Layer 5 of a small transformer language model trained on English Wikipedia (13 layers, counted from 0, width 64).
In attention head 1, each number of a token's query is one row of weights dot the token's vector x. The head spreads its attention over the tokens so far by the softmax of query dot key.

Query weights of the head. A number n stands for n times 0.0021.
q0: 73 237 14 -91 5 267 -200 183 -109 86 49 92 -97 -87 -73 -73 85 12 -47 -40 18 11 -26 156 -35 -87 -1 61 -146 276 95 -146 -13 -30 136 65 -147 -2 12 147 28 64 -60 -41 81 22 -116 134 -144 -143 162 -190 -3 -13 70 50 -274 -29 124 194 -43 63 152 65
q1: -74 202 155 183 113 169 81 100 -171 71 90 -27 0 -5 -32 65 -19 -61 -111 79 -44 -34 133 12 95 11 -53 75 -200 44 61 -39 104 -43 86 -8 -128 -41 -21 -43 -28 -111 -19 -182 2 160 -188 -8 16 -72 130 33 -15 108 134 137 -148 111 74 38 -77 208 164 13
q2: -164 -195 -182 -29 -103 100 0 89 219 -352 -34 229 -65 83 -51 -118 110 182 69 -326 92 90 -96 -103 -136 -51 73 3 71 -120 83 156 -42 -136 -236 156 -85 -98 -58 -103 126 71 -93 42 84 50 158 99 52 62 25 -144 -77 35 -66 10 124 132 -63 -205 8 -183 -116 227
q3: -52 -102 51 -43 -8 183 -142 -145 68 88 -67 -3 59 54 -93 71 -36 31 -129 -107 98 -47 -51 -60 -72 166 33 -37 -37 -155 67 113 -37 31 -103 -32 107 32 88 -43 -91 -93 -22 46 90 -37 1 158 -29 15 -146 -105 -138 61 148 25 62 -35 58 -102 160 13 48 25
q4: 161 -5 8 -330 -2 -181 -42 137 61 88 39 81 -88 -161 -99 -204 -141 288 -101 51 -53 1 -324 -52 -32 92 171 -23 -51 -8 102 -162 -180 77 119 -30 -80 201 -173 -112 97 92 -20 -198 92 -78 -165 -205 -371 238 -141 -82 60 -77 -36 -151 -225 -36 59 76 -22 -11 63 47
q5: 100 44 -76 210 106 194 122 -61 -78 9 -1 24 123 -250 57 156 -109 99 -114 98 -137 149 35 75 76 115 -88 117 -103 47 53 83 -29 315 76 16 160 95 -69 22 -71 -48 130 -74 -68 57 -104 -9 130 -28 -20 19 -42 242 33 -38 45 93 103 -76 271 13 124 18
q6: -117 -11 -55 -166 -24 -96 -117 -233 69 -156 13 -97 -122 81 54 -97 -23 124 135 -62 178 -25 -45 -18 10 56 -13 70 68 -183 91 17 -42 -62 -80 22 135 -135 9 -158 -32 31 -7 213 -27 -136 77 -62 9 24 -86 -44 -164 -43 -69 -26 48 -95 -18 -7 -28 130 45 -4
q7: 84 -46 166 -102 226 -104 154 100 114 -2 -101 -12 -298 82 52 4 140 -114 -59 -26 129 -44 21 20 -18 -24 -30 -70 -60 18 121 93 36 -31 20 28 166 -108 -173 1 22 23 2 -7 164 49 40 57 -49 -170 -25 -7 -51 -5 39 -195 -87 -78 139 102 -135 47 4 -144
q8: -71 116 152 90 71 11 -299 133 64 185 86 243 -37 -40 7 179 164 202 -104 -45 -220 -133 -179 -39 -22 -126 127 122 -144 -7 79 -204 3 138 -82 -171 99 150 -38 108 -55 -65 -3 23 63 -27 -47 20 10 -50 -43 54 15 -51 -268 140 -78 -73 -73 -4 65 66 -171 57
q9: 19 16 -92 -215 97 96 -38 12 -157 82 61 -14 -57 -115 36 98 -120 -138 -235 108 -108 77 -77 209 128 145 27 -52 46 58 35 96 -78 -20 -116 174 -39 39 -162 236 -294 272 -81 -61 -70 128 -105 23 -283 -148 -67 -26 65 -136 107 86 -71 -158 -92 51 217 -314 107 17
q10: 194 43 276 106 -2 -115 159 -55 2 -93 -128 45 58 19 135 103 -74 267 191 206 106 -13 263 -108 -62 -102 17 -123 -118 -158 177 -141 -201 -301 104 -32 -94 -45 166 119 -180 -38 254 -89 -31 -60 -161 -42 -34 11 -57 -264 -79 82 -56 219 142 65 -107 -62 -293 107 -125 4
q11: 121 114 23 86 83 -96 -124 72 -144 -24 133 -108 98 -162 -44 -148 19 321 35 193 29 -108 -133 2 38 -4 -6 61 -327 293 36 -56 104 40 120 50 -197 -140 -142 127 -38 -132 171 -125 247 -198 2 -136 -152 -88 222 14 87 -56 16 229 29 -162 -57 187 -109 -93 300 -97
q12: -140 102 268 0 -42 -154 108 221 -61 37 -154 11 -166 42 221 -3 -52 -243 110 -26 -82 -70 -261 143 169 48 87 110 25 64 -126 30 148 52 -59 4 88 -26 47 -172 19 -177 347 -9 193 102 -3 -70 94 80 23 8 -91 26 -163 236 147 58 67 230 -214 199 -278 292
q13: -116 112 -79 -67 -2 34 206 -119 -90 -106 213 30 -89 18 -206 -100 231 6 -208 -148 9 -187 -82 -16 -110 106 -196 149 7 -1 59 118 220 31 -19 -42 -91 79 -71 -49 -97 192 135 59 167 -167 112 -123 4 -161 -41 -17 -146 -34 -29 -33 62 9 24 119 -64 -114 -68 171
q14: 120 0 14 144 -154 0 94 85 12 39 124 228 -12 -134 -148 -213 104 -35 194 122 -62 310 13 -41 149 -20 -128 -33 -65 -38 -47 115 4 104 194 -221 -42 -160 94 -222 -41 -51 -53 -23 -236 -6 16 314 100 158 -5 -125 -114 123 -32 120 75 -67 76 -41 26 -100 -88 -146
q15: 304 -190 -83 -5 25 -53 -116 -45 -57 8 182 -24 122 -68 90 12 87 -114 95 -19 -76 238 -18 -26 14 -152 157 192 -23 88 -54 -183 -215 179 -207 58 -200 -52 -45 -7 -72 -16 111 13 -17 39 -296 63 -204 -44 -62 3 165 181 116 31 -120 -85 -24 27 -39 -146 15 -11
q16: -74 111 29 -19 -48 85 106 -52 21 -13 43 -97 17 -38 -93 42 -93 5 65 -93 46 30 102 39 90 -58 -48 -48 -19 -52 90 -41 56 -27 83 107 -16 -54 -6 15 -48 -88 -89 -50 -7 35 -61 12 78 -43 64 -24 -56 -87 92 -27 -8 95 3 -40 38 42 122 -22
q17: -64 169 -194 24 -56 -12 57 -154 -17 96 77 42 -74 11 20 25 65 130 92 -40 153 -20 35 -111 -19 19 76 -140 -4 -3 23 -64 -39 44 25 -8 45 -8 53 -10 -54 -37 123 68 26 119 -50 -44 68 42 -30 -23 52 -79 30 -105 111 -1 -118 3 1 26 -66 137
q18: 156 -47 -151 -158 -31 -120 -98 -88 57 -73 -23 -74 -85 180 61 108 -42 38 -29 -52 -168 -51 -17 160 77 174 -131 -75 4 -53 66 151 4 -102 -2 18 -64 -149 83 -71 -33 -32 6 -85 -57 -169 160 5 -4 21 -55 -8 132 -105 132 214 107 -3 -103 -49 -8 -19 41 -159
q19: -42 33 259 166 219 169 -61 224 66 224 -75 47 -137 -24 55 3 100 -199 -153 67 -175 -44 57 21 23 -156 -79 -4 -157 146 -105 6 7 -30 -29 -54 78 298 -55 111 -2 -39 118 -78 -17 153 -173 76 124 -205 67 -35 -38 136 87 23 -125 -16 185 55 -209 -142 58 -90
q20: -200 -183 -104 -71 1 278 -141 155 207 -106 67 158 -95 -83 -66 -194 177 43 -144 -74 34 9 -289 -234 -198 -90 122 153 -117 101 -96 200 66 -127 -130 -248 273 164 134 112 12 -118 31 -147 44 109 116 43 178 -64 -319 -11 -105 240 -34 -256 43 46 267 37 -170 16 -106 135
q21: 12 -36 -141 -51 -42 -111 -3 169 -61 -54 -190 -137 75 66 182 16 84 -108 -121 -119 53 96 38 187 1 218 -37 51 -126 38 -280 -28 -138 125 43 -145 -95 -143 128 -80 -120 78 80 -13 -23 96 235 -82 81 -53 19 -205 173 12 30 174 72 67 256 90 -180 -122 88 79
q22: 106 29 -20 -40 -1 -84 -61 -162 -19 1 -33 154 33 68 55 -5 -142 70 82 -127 -153 2 -75 -15 46 -88 -44 -56 89 -126 3 41 -59 5 -175 -151 89 -6 170 -79 -199 14 7 69 -160 -124 19 -115 14 13 -43 51 23 -81 -58 21 83 201 -186 -172 156 -86 -81 39
q23: 1 29 -13 -46 31 -95 29 -8 -110 -103 105 100 -79 123 -80 -136 -39 -80 137 -47 58 69 -189 -37 -88 -134 -47 150 7 10 129 -160 -36 -180 175 122 -118 -196 70 -117 -90 -90 -216 24 15 4 30 145 -103 67 13 -135 58 -8 -40 16 -105 29 -70 -38 -181 302 52 32
q24: 24 45 -19 96 -35 45 -91 -115 -131 -175 54 -137 -63 -107 -27 177 -50 37 170 172 109 123 140 125 65 89 58 40 92 -388 -21 217 -49 44 -22 -13 -94 -98 -21 34 145 116 -62 199 -54 -25 41 -28 10 -91 59 61 -34 -57 -51 -15 183 52 -51 -126 163 -158 -86 -85
q25: 42 20 23 226 44 74 108 54 -28 100 -45 190 -54 52 231 89 -121 308 -93 55 -13 -53 325 -264 -70 113 97 -231 102 -42 47 110 -47 103 12 -112 -24 8 1 -43 -119 9 177 -153 -57 -33 84 -9 31 59 105 -76 -146 153 116 -99 -24 131 -91 11 -56 124 -138 -55
q26: -148 -18 42 -180 -88 -125 42 19 -13 -7 -27 139 -201 183 -90 -102 98 -179 -108 -20 93 -86 53 55 -124 -73 -176 122 77 -71 21 -203 -20 163 -138 312 -29 -63 80 -70 91 -34 -157 83 164 -118 37 -100 81 -67 -69 166 2 2 65 -214 25 130 -49 -181 -260 -154 21 -44
q27: 251 -137 105 -101 1 34 -143 -148 -152 87 -2 42 -12 -39 154 -101 -57 100 -90 415 131 42 2 21 30 190 88 -68 101 -77 -140 156 -53 -113 232 -105 11 57 -172 77 -15 75 -36 -76 -8 6 -105 137 -170 -91 361 -74 230 23 -61 -43 -94 -341 -12 34 -95 120 -54 -48
q28: 43 -130 -60 110 -264 5 -65 -152 -171 -74 171 -70 31 -115 -111 15 -295 332 -12 252 38 -4 -182 -217 179 -120 70 93 -1 -119 -9 173 18 194 -217 -113 -22 -43 -6 -79 42 -74 -224 -117 -17 -186 117 -113 93 108 -31 230 29 67 -21 -17 76 -38 -82 -75 143 97 -170 -32
q29: 97 -147 26 -66 -175 56 34 -187 255 -130 -96 -80 117 24 -33 150 59 -90 265 81 250 145 -15 54 18 -104 243 -33 202 -153 -58 138 148 118 -303 15 230 -143 -63 -41 81 -244 -159 45 -67 -276 -26 94 149 79 -15 172 -29 -44 -173 15 67 -165 74 62 344 117 -162 98
q30: 120 103 -87 -191 48 39 103 -142 195 -17 97 17 -173 36 -95 -57 80 88 -11 -213 15 87 -1 -275 72 135 273 -112 -166 56 17 147 -148 158 -251 -21 96 264 92 -98 129 -37 -43 -67 148 -53 -100 -1 120 -24 -169 163 -28 223 268 176 67 -257 -54 77 469 -41 -262 75
q31: 227 70 -11 25 -15 132 -60 -28 1 135 192 40 -50 27 51 -216 45 87 -162 -151 -222 -63 151 -81 50 43 11 119 -158 37 -70 -33 189 -100 43 -35 -81 -229 -37 -59 -71 72 -217 9 151 60 9 195 58 -178 51 -123 183 -314 95 115 -213 -118 50 272 -86 154 -54 -42

Each question shows a short text with each token's key, already scaled and adjusted for position as the last token sees it. A number n stands for n times 0.0018.

Then comes the last token's vector x. A number n stands for n times 0.0066.

0 " African": -361 -86 -115 51 -27 245 -159 130 -78 -127 -197 133 -248 -233 94 -118 -6 -211 94 222 -95 -32 -82 -74 -64 -1 -47 -76 -125 183 -86 211
1 " women": -148 -8 -73 -10 11 96 -169 147 -58 -109 -184 200 -243 -303 50 -146 -304 -256 156 174 -135 -20 -46 -111 -135 -101 -67 -21 -108 165 -40 110
2 " as": 227 153 -116 -101 61 75 -249 222 -91 -26 -87 170 -116 -307 74 -56 -325 -161 -50 194 -82 82 -151 -38 -157 8 -57 -96 -228 259 -58 333
3 " decision": 381 249 -163 -106 66 19 -149 201 -219 -143 -209 124 -143 -303 128 -97 -14 -95 28 130 -114 -44 -146 42 -50 -88 -31 13 -96 264 17 238
4 " m": 171 225 -101 -147 39 124 -164 179 -58 -126 -220 215 -91 -162 63 -103 316 80 -141 104 -103 -17 -128 -62 -140 -38 -11 -21 -169 243 57 299
x: -73 -30 -106 40 342 -6 15 134 3 56 -129 18 209 70 153 -110 100 176 126 99 4 -108 64 306 120 -230 -106 -224 43 99 -7 -69 -126 16 221 -32 48 -17 -94 -134 88 11 -147 30 60 271 17 -16 112 166 -102 173 -42 18 -37 33 -51 -50 171 -212 216 38 128 66
Which token does the last token look at most, and with what share of its attention? 1 " women", with about 30%

0 "A": -312 -161 -3 41 -38 138 -156 128 -95 -138 -236 156 -252 -320 107 -182 -73 -199 154 139 -55 -28 -72 -132 -102 -123 -18 -77 -150 220 -23 188
1 " new": -129 -25 -75 -8 -27 122 -154 165 -80 -112 -180 158 -166 -261 144 -204 -305 -269 157 115 -63 -41 -72 -95 -166 -70 -41 -119 -169 200 12 161
2 " A": 213 133 -118 -12 -29 195 -156 110 -121 -106 -249 135 -247 -327 55 -180 -249 -189 72 141 -84 -35 -163 -109 -86 -98 -21 -99 -140 226 -35 275
3 "ab": 359 265 -126 -120 57 152 -79 176 -58 -101 -213 146 -278 -225 140 -160 34 -28 1 130 -126 44 -115 -98 -108 15 50 -96 -159 232 -19 298
4 "en": 153 212 -113 -79 10 105 -107 164 -52 -103 -229 146 -252 -284 122 -130 269 122 -45 83 -69 0 -130 -61 -117 -104 40 -64 -174 217 -11 190
x: -7 -70 -35 -87 293 -8 28 257 -162 15 -28 -31 134 62 59 -138 102 290 192 140 25 -86 -65 311 92 -186 -62 -236 -28 87 34 45 -122 108 179 -27 48 181 -10 -132 118 25 -219 15 82 179 -5 -46 1 100 -137 220 -20 7 0 -15 87 -91 82 -184 156 79 225 112
Which token does the last token look at most, and with what share of its attention? 4 "en", with about 30%

0 "BA": -314 -172 14 68 -36 116 -149 120 -95 -142 -202 206 -275 -357 108 -196 -51 -175 182 142 -39 -10 -44 -121 -122 -118 -55 -20 -142 225 15 111
1 "N": -115 0 -66 4 -15 150 -179 131 -105 -152 -203 174 -250 -318 104 -207 -305 -253 132 178 -40 -24 -92 -138 -133 -138 9 -83 -163 237 -12 193
2 "TU": 166 157 -87 -42 -11 143 -146 156 -80 -145 -233 180 -215 -304 105 -169 -270 -168 104 168 -74 32 -87 -52 -106 -116 -22 -20 -136 213 -31 124
3 " has": 275 211 -152 -71 88 45 -180 125 -103 -81 -163 150 -100 -291 147 -206 23 -78 25 198 -33 70 -93 2 -134 -159 -46 -40 -191 221 77 231
4 " also": 101 223 -85 -183 96 -10 -206 64 -139 -129 -227 83 -86 -336 147 -156 196 132 74 222 -42 -12 -86 36 -180 -38 15 -13 -213 152 6 177
x: 50 56 -79 -159 256 4 15 210 -169 -61 -117 -13 31 31 118 -21 31 283 139 32 -1 33 -58 121 67 -236 -55 -282 -7 114 -28 -12 -15 106 238 36 -18 355 -59 -122 107 -117 -100 42 36 279 -20 38 64 97 -123 111 -53 26 79 2 90 -14 157 -217 209 239 167 82
Which token does the last token look at most, and with what share of its attention? 4 " also", with about 50%

0 "==": -256 -117 -79 90 69 111 -314 135 -119 -233 -238 107 -137 -326 109 -91 4 -255 85 277 -35 74 -96 -18 -138 -147 -88 -61 -178 360 85 182
1 "Go": -164 21 -118 -72 56 -12 -99 229 -129 -236 -113 88 -206 -282 99 -111 -312 -238 81 188 -96 -9 -96 -30 -157 -83 18 -46 -158 312 -53 188
2 "als": 219 145 -128 -81 27 11 -160 217 -21 -128 -125 243 -198 -301 78 -174 -281 -238 85 134 -136 -46 -43 -82 -180 -81 -26 -29 -119 245 1 183
3 "==\n": 262 237 -82 -119 -4 175 -198 236 -14 -131 -156 178 -244 -344 60 -208 -71 -7 -99 218 78 -81 -131 -82 -147 -53 25 -57 -207 254 104 158
4 "A": 133 195 -61 -121 45 162 -123 201 -11 -146 -231 192 -156 -254 106 -128 319 71 -55 189 -95 -8 -226 -66 -54 -45 22 -56 -138 273 -77 309
x: -46 -52 -110 -8 111 -36 4 197 -125 65 -93 -40 92 181 212 -191 176 201 104 10 121 -214 28 258 92 -121 -96 -244 -54 41 21 -76 -48 119 288 -5 120 147 -7 -68 56 -20 -287 8 81 145 71 -55 -35 155 -16 176 -96 41 -10 77 6 -40 234 -247 167 150 -18 30
To which token does the last token give the most attention? 3 "==\n"

0 "pe": -291 -158 7 35 -21 150 -121 73 -129 -157 -199 162 -288 -336 137 -162 -56 -203 190 79 -31 -27 -13 -168 -113 -133 -28 -69 -109 146 15 103
1 "ople": -101 -46 -30 3 -4 119 -128 68 -150 -125 -169 163 -317 -367 101 -158 -269 -290 210 101 -86 14 -3 -182 -141 -157 -38 -76 -116 136 -8 93
2 "\"": 157 130 -128 -28 -28 152 -170 178 -65 -100 -206 227 -237 -365 117 -194 -263 -237 50 146 -41 -78 -119 -48 -107 -83 -82 36 -112 259 4 153
3 " in": 330 203 -111 -101 3 123 -154 206 -5 -21 -183 193 -110 -374 84 -98 -16 -3 -92 181 -51 70 -99 -7 -122 -19 -43 16 -219 293 -4 219
4 " many": 182 218 -106 -40 78 117 -180 106 -105 -133 -181 169 -142 -256 154 -115 303 43 -48 136 -118 -46 -197 -47 -208 -7 -42 17 -172 169 -39 111
x: 80 41 -59 -26 250 88 20 106 -138 -32 -30 -20 84 19 192 -127 72 201 171 83 -8 -71 5 283 36 -213 -7 -357 -12 113 -51 -47 41 53 214 72 19 165 -65 -139 158 -76 -279 37 39 163 103 -74 -26 161 -36 83 36 -9 106 53 59 -47 235 -154 139 88 219 131
To which token does the last token give the most attention? 4 " many"

0 ".": -267 -71 -142 -15 -17 151 -229 190 -109 -125 -267 148 -230 -305 16 -131 -26 -245 13 223 29 -66 -54 -123 -93 -115 71 -82 -238 326 20 189
1 " A": -89 35 -108 43 -31 232 -169 115 -138 -81 -209 161 -211 -301 63 -137 -313 -187 61 183 -126 -59 -220 -90 -34 -72 61 -116 -116 251 -80 340
2 "BA": 164 189 -97 -79 9 144 -185 201 -11 -167 -149 235 -213 -204 133 -162 -339 -72 81 285 -96 46 -89 -59 -79 -50 65 -17 -119 194 -113 209
3 "N": 299 200 -42 -177 -16 170 -154 190 -50 -161 -155 180 -122 -171 149 -120 21 54 -46 223 -92 -37 -208 -33 -58 -116 112 -96 -147 237 -120 259
4 "TU": 201 113 -69 -165 30 182 -129 191 -37 -140 -218 157 -146 -233 145 -101 244 175 -7 166 -97 74 -154 29 -74 -95 35 -9 -105 187 -116 159
x: -38 -79 13 -52 378 -24 -12 221 -203 -47 -56 -48 106 186 146 -140 153 205 42 79 100 -158 70 294 125 -176 -27 -186 -68 129 38 -40 -46 68 163 11 77 186 -38 -161 56 -52 -163 -77 35 211 59 -47 -43 64 -38 97 -52 -45 -9 26 146 -120 126 -256 281 112 92 -1
To which token does the last token give the most attention? 2 "BA"

0 " creation": -350 -204 -17 40 -21 86 -177 159 -104 -144 -196 202 -272 -341 113 -179 -63 -187 174 129 -54 -32 -63 -132 -123 -117 -44 -18 -133 233 -8 174
1 " of": -143 67 -98 10 -8 173 -162 162 -48 -27 -258 188 -160 -345 76 -157 -279 -219 36 162 6 17 -67 -89 -163 -76 84 -63 -171 225 5 126
2 " the": 174 120 -93 -10 -6 196 -179 92 -93 -97 -219 161 -231 -334 87 -201 -232 -240 70 102 -18 -52 -95 -94 -126 -101 -79 -70 -196 205 42 149
3 " Albanian": 317 231 -149 -61 60 190 -96 215 -35 -71 -254 156 -208 -232 115 -106 -52 -35 9 202 -109 128 -99 4 -65 -14 -68 -38 -123 189 -1 215
4 " Autonomous": 227 218 -29 -128 144 185 -123 182 -41 -147 -238 195 -130 -269 107 -83 315 148 -16 180 -141 4 -184 -33 -146 59 -26 -91 -158 277 -43 285
x: -29 -72 -79 36 345 -7 -6 193 -37 -13 13 -40 88 76 216 -171 102 182 66 80 7 -146 51 216 1 -231 35 -312 -133 81 -40 -120 -61 55 268 13 62 66 7 -208 96 84 -270 -63 -47 63 74 -40 -54 -10 -48 32 -36 26 20 1 177 -178 140 -334 126 84 180 93
Which two tokens does the last token look at most, in order? 2 " the", 3 " Albanian"

0 "TU": -284 -107 31 53 -7 183 -149 146 -91 -139 -230 177 -186 -321 123 -157 -27 -207 140 177 -70 24 -36 -51 -99 -126 -7 -40 -123 188 -32 118
1 " is": -87 30 -41 -8 119 70 -179 149 -104 -79 -248 148 -102 -349 94 -160 -246 -278 83 212 -56 65 15 -31 -152 -129 32 -134 -201 262 75 245
2 " an": 193 135 -95 25 74 185 -174 156 -105 -116 -230 191 -157 -315 65 -164 -202 -277 39 128 -40 -33 -101 -100 -100 -34 -33 -125 -221 246 65 245
3 " umb": 423 251 -116 -94 50 233 -182 150 -180 -147 -139 138 -157 -300 27 -136 71 -138 -17 146 -209 -24 -167 -77 -50 62 70 -89 -216 308 -42 383
4 "rell": 185 189 -50 -163 56 212 -127 223 -21 -168 -225 134 -216 -238 104 -99 288 146 -115 82 -59 4 -93 -71 -105 34 53 -69 -195 229 -11 253
x: 56 -94 -61 -36 435 -92 -18 284 -109 -98 15 1 211 160 -29 -68 133 179 110 123 -27 -144 19 183 49 -202 -44 -346 -38 56 31 24 -30 137 98 -32 -8 99 -51 -142 56 31 -247 154 52 137 -46 49 -17 10 -51 204 -2 -7 29 31 130 -103 141 -218 225 75 87 136
To which token does the last token give the most attention? 0 "TU"

0 " central": -319 -224 31 -6 -20 128 -126 96 -153 -101 -210 152 -224 -317 121 -148 -56 -210 218 104 -82 -12 -42 -91 -133 -30 -41 -101 -217 223 7 170
1 " offices": -150 -55 -95 -39 79 1 -250 218 9 -139 -185 233 -95 -315 52 -140 -340 -280 130 251 -34 -64 -62 -102 -132 -62 -32 24 -110 283 -36 177
2 " in": 169 147 -135 -32 20 146 -177 177 2 50 -184 204 -50 -367 46 -99 -288 -112 -46 226 -49 55 -125 -13 -166 -14 -36 12 -218 317 14 226
3 " London": 373 159 -244 -43 65 184 -113 159 16 -66 -183 254 -269 -251 137 -108 -62 -31 17 228 -82 18 -131 -87 -108 -8 -32 7 -148 192 -37 193
4 " have": 150 154 -207 -96 144 88 -175 98 -113 -3 -90 147 -93 -249 184 -137 254 51 -35 188 -9 75 -131 -13 -151 -95 -69 -44 -194 142 66 201
x: -32 61 25 -148 294 25 -45 229 -118 -54 -65 -4 50 53 100 -76 -28 227 144 27 121 64 -94 214 75 -190 -81 -268 23 114 24 -19 56 74 246 143 18 217 -172 -121 84 -75 -148 15 19 171 26 77 139 38 -54 115 44 -58 198 20 133 34 236 -219 73 142 210 103
To which token does the last token give the most attention? 4 " have"

0 " The": -302 -147 9 100 10 177 -205 79 -106 -103 -186 138 -263 -354 81 -194 -63 -173 145 135 -38 -104 -128 -135 -120 -109 -100 -103 -204 221 14 194
1 " situation": -171 19 -61 -39 55 -40 -151 196 -97 -100 -189 163 -157 -271 62 -147 -332 -238 140 195 -118 -28 -47 6 -144 -72 21 -20 -115 171 -61 157
2 " of": 159 183 -114 -51 31 159 -152 168 -51 -73 -243 164 -136 -354 63 -122 -263 -148 -25 178 21 10 -89 -87 -159 -42 83 -70 -170 219 28 114
3 " the": 297 236 -112 -44 -3 205 -173 95 -90 -101 -213 163 -226 -333 83 -196 23 -121 18 95 -18 -42 -117 -95 -128 -86 -77 -65 -197 207 42 143
4 " G": 191 143 -32 -123 -11 194 -114 147 -101 -113 -207 234 -183 -218 97 -115 311 142 -61 179 -92 -24 -260 14 -107 -77 78 -65 -183 244 -16 348
x: -52 -32 -125 -47 290 -6 47 173 -11 -42 36 37 86 152 199 -126 204 201 95 95 181 -179 11 320 97 -141 37 -227 -44 102 8 -1 -143 36 239 -35 44 133 -46 -134 63 5 -302 8 59 173 63 -85 54 88 -135 160 -117 -59 -13 66 -53 8 117 -223 117 91 106 45
To which token does the last token give the most attention? 3 " the"

0 ";": -309 -132 -78 30 16 159 -143 138 -207 -73 -195 136 -256 -344 72 -144 -39 -289 55 148 -56 -40 -92 -92 -115 -111 46 -172 -266 304 -22 197
1 " ": -184 122 -218 -72 51 199 -209 199 -197 -140 -209 215 -227 -343 143 -82 -302 -192 -38 206 -112 -44 -107 -83 -136 -68 80 -101 -129 348 -126 248
2 "2": 221 212 -132 -105 -50 203 -206 212 -208 -199 -182 174 -216 -325 187 -53 -313 -100 28 145 -131 86 -98 -84 0 -111 69 -141 -114 310 -81 242
3 ";": 335 322 -33 -115 28 156 -101 204 -187 -32 -155 129 -231 -270 118 -102 -29 26 -120 119 -59 -5 -163 -40 -99 -108 75 -164 -254 313 -88 210
4 " ": 234 134 -32 -214 99 207 -186 214 -177 -130 -202 209 -214 -327 167 -66 272 181 -239 102 -82 19 -156 -48 -146 -79 81 -91 -127 353 -135 257
x: 55 -20 -16 -47 368 -74 -17 155 3 108 -46 -92 56 118 199 -221 148 73 33 194 38 -143 -88 215 108 -187 -73 -245 30 145 30 6 -83 94 125 2 103 295 -122 -155 247 5 -188 55 71 116 74 24 31 152 -8 104 41 50 -26 95 216 -106 102 -135 210 110 203 -4
To which token does the last token give the most attention? 1 " "

0 " (": -314 -102 -86 42 32 154 -286 164 -121 -137 -234 182 -183 -345 99 -95 -32 -265 9 223 -21 -68 -44 -72 -180 -108 -1 -137 -169 265 14 218
1 "191": -170 96 -153 -67 57 216 -247 164 -156 -186 -243 197 -126 -314 142 -168 -345 -202 37 223 -86 99 -136 -108 -109 19 111 -47 -28 324 -40 303
2 "2": 208 162 -138 -77 6 232 -246 175 -128 -98 -220 226 -221 -336 167 -60 -280 -148 47 210 -84 56 -91 -100 -17 -69 53 -94 -178 317 33 237
3 "–": 411 261 -38 -185 80 192 -210 191 -87 -68 -262 201 -176 -288 47 -86 -10 71 -183 97 -77 36 -107 -115 -182 -1 99 -43 -109 317 -97 282
4 "13": 177 178 -61 -183 0 153 -207 193 -163 -134 -245 187 -191 -280 166 -104 334 128 -95 91 -90 98 -141 -62 -46 -25 75 -80 -197 294 -50 243
x: 40 -15 -17 -100 381 -73 15 293 -72 64 -100 -69 179 67 163 -151 150 140 167 151 -12 -228 -1 186 153 -150 -88 -302 -6 105 -27 -10 12 120 125 -17 50 226 -72 -155 33 -102 -189 -16 44 151 73 1 -11 116 -38 249 -86 -28 87 34 86 -64 157 -187 196 44 79 47
Which two tokens does the last token look at most, in order? 0 " (", 1 "191"

0 ",": -257 -163 -25 -35 19 177 -174 150 -153 -34 -213 151 -183 -369 83 -125 -20 -261 45 192 -41 -64 -42 -26 -78 -104 41 -122 -242 235 -15 137
1 " it": -129 9 -130 28 152 91 -182 62 -232 -80 -189 82 -209 -286 94 -121 -315 -176 149 203 -85 -19 -131 26 -40 -65 -7 -30 -84 116 28 273
2 " holds": 185 75 -163 -62 48 56 -248 168 -93 -54 -187 178 -41 -282 124 -181 -267 -296 138 140 -28 100 -71 -5 -157 -138 -4 10 -166 299 76 283
3 " a": 287 293 -113 -51 86 169 -192 162 -128 -68 -311 110 -180 -333 43 -139 35 -90 -33 146 -34 51 -85 -122 -101 -39 -28 -98 -165 250 62 308
4 " view": 192 237 -168 -178 74 41 -137 127 -159 -149 -88 100 -89 -257 107 -92 370 19 -1 85 -112 -156 -222 11 -203 -54 31 -53 -167 255 -53 273
x: -49 30 -89 -32 215 6 9 178 -51 -71 -21 -173 43 123 139 -95 36 171 175 151 100 -49 -22 240 31 -264 -5 -341 27 75 -2 -19 -40 124 161 19 -110 146 59 -77 38 56 -240 93 -37 174 181 70 25 -8 -246 181 19 -9 6 121 63 -41 257 -100 171 -4 188 93
To which token does the last token give the most attention? 0 ","

0 " and": -271 -131 -13 39 73 121 -160 143 -109 -12 -189 128 -189 -326 75 -189 -42 -227 109 130 -47 -52 -56 -74 -158 -53 17 -91 -236 172 53 130
1 " the": -102 -44 -56 5 -8 192 -189 81 -99 -98 -210 150 -223 -338 80 -209 -266 -261 111 115 -11 -67 -77 -95 -127 -97 -82 -82 -202 204 36 145
2 " Danish": 159 122 -137 18 17 230 -146 170 -38 -53 -215 175 -207 -261 94 -130 -289 -169 90 178 -95 60 -82 -17 -101 -19 -73 -50 -151 186 9 199
3 " A": 341 191 -139 -42 18 228 -152 115 -97 -74 -225 163 -210 -303 70 -145 49 -62 -11 164 -106 -22 -241 -67 -58 -31 -7 -76 -134 238 -49 344
4 "ab": 180 232 -99 -150 106 166 -82 184 -32 -86 -196 160 -268 -200 148 -135 329 134 -51 114 -109 54 -138 -62 -99 52 66 -102 -187 223 -20 352
x: -76 -144 -110 4 395 2 49 150 -11 115 54 -17 115 142 202 -179 150 287 106 104 68 -39 -56 272 67 -164 -95 -256 18 90 -31 -48 -16 63 258 13 37 105 -16 -97 -6 49 -266 12 72 56 54 -122 -4 15 -39 118 -87 19 -37 53 109 -24 127 -254 204 74 83 198
To which token does the last token give the most attention? 1 " the"

0 "an": -290 -186 23 46 -24 135 -118 104 -100 -79 -187 183 -320 -318 86 -169 -58 -207 159 76 -56 -36 -57 -131 -124 -95 -15 -73 -204 197 14 134
1 " War": -152 25 -73 -19 -21 119 -128 111 -120 -106 -193 203 -288 -328 73 -113 -329 -266 145 121 -157 -23 -47 -91 -118 -91 3 -54 -108 196 -53 117
2 " (": 164 230 -78 -92 34 168 -277 185 -78 -131 -223 192 -148 -291 127 -36 -292 -123 -119 227 -46 -62 -96 -39 -196 -110 -4 -135 -121 254 -47 225
3 "191": 385 197 -144 -177 62 208 -226 173 -132 -181 -241 212 -121 -312 137 -171 -12 37 -87 161 -62 142 -155 -105 -102 25 113 -50 -17 310 -70 296
4 "2": 172 194 -130 -181 26 235 -242 188 -131 -67 -212 236 -219 -335 154 -59 311 99 -85 149 -82 117 -119 -88 -12 -70 61 -88 -171 316 30 257
x: 22 -58 20 -66 304 -75 -8 270 -108 40 -57 13 164 84 180 -210 165 147 147 109 36 -157 3 225 110 -115 -140 -266 -37 150 -13 -52 12 44 168 75 80 296 -80 -193 41 -44 -151 15 121 74 74 93 -29 118 -107 245 -29 -79 122 -6 124 -98 153 -238 152 65 85 86
To which token does the last token give the most attention? 2 " ("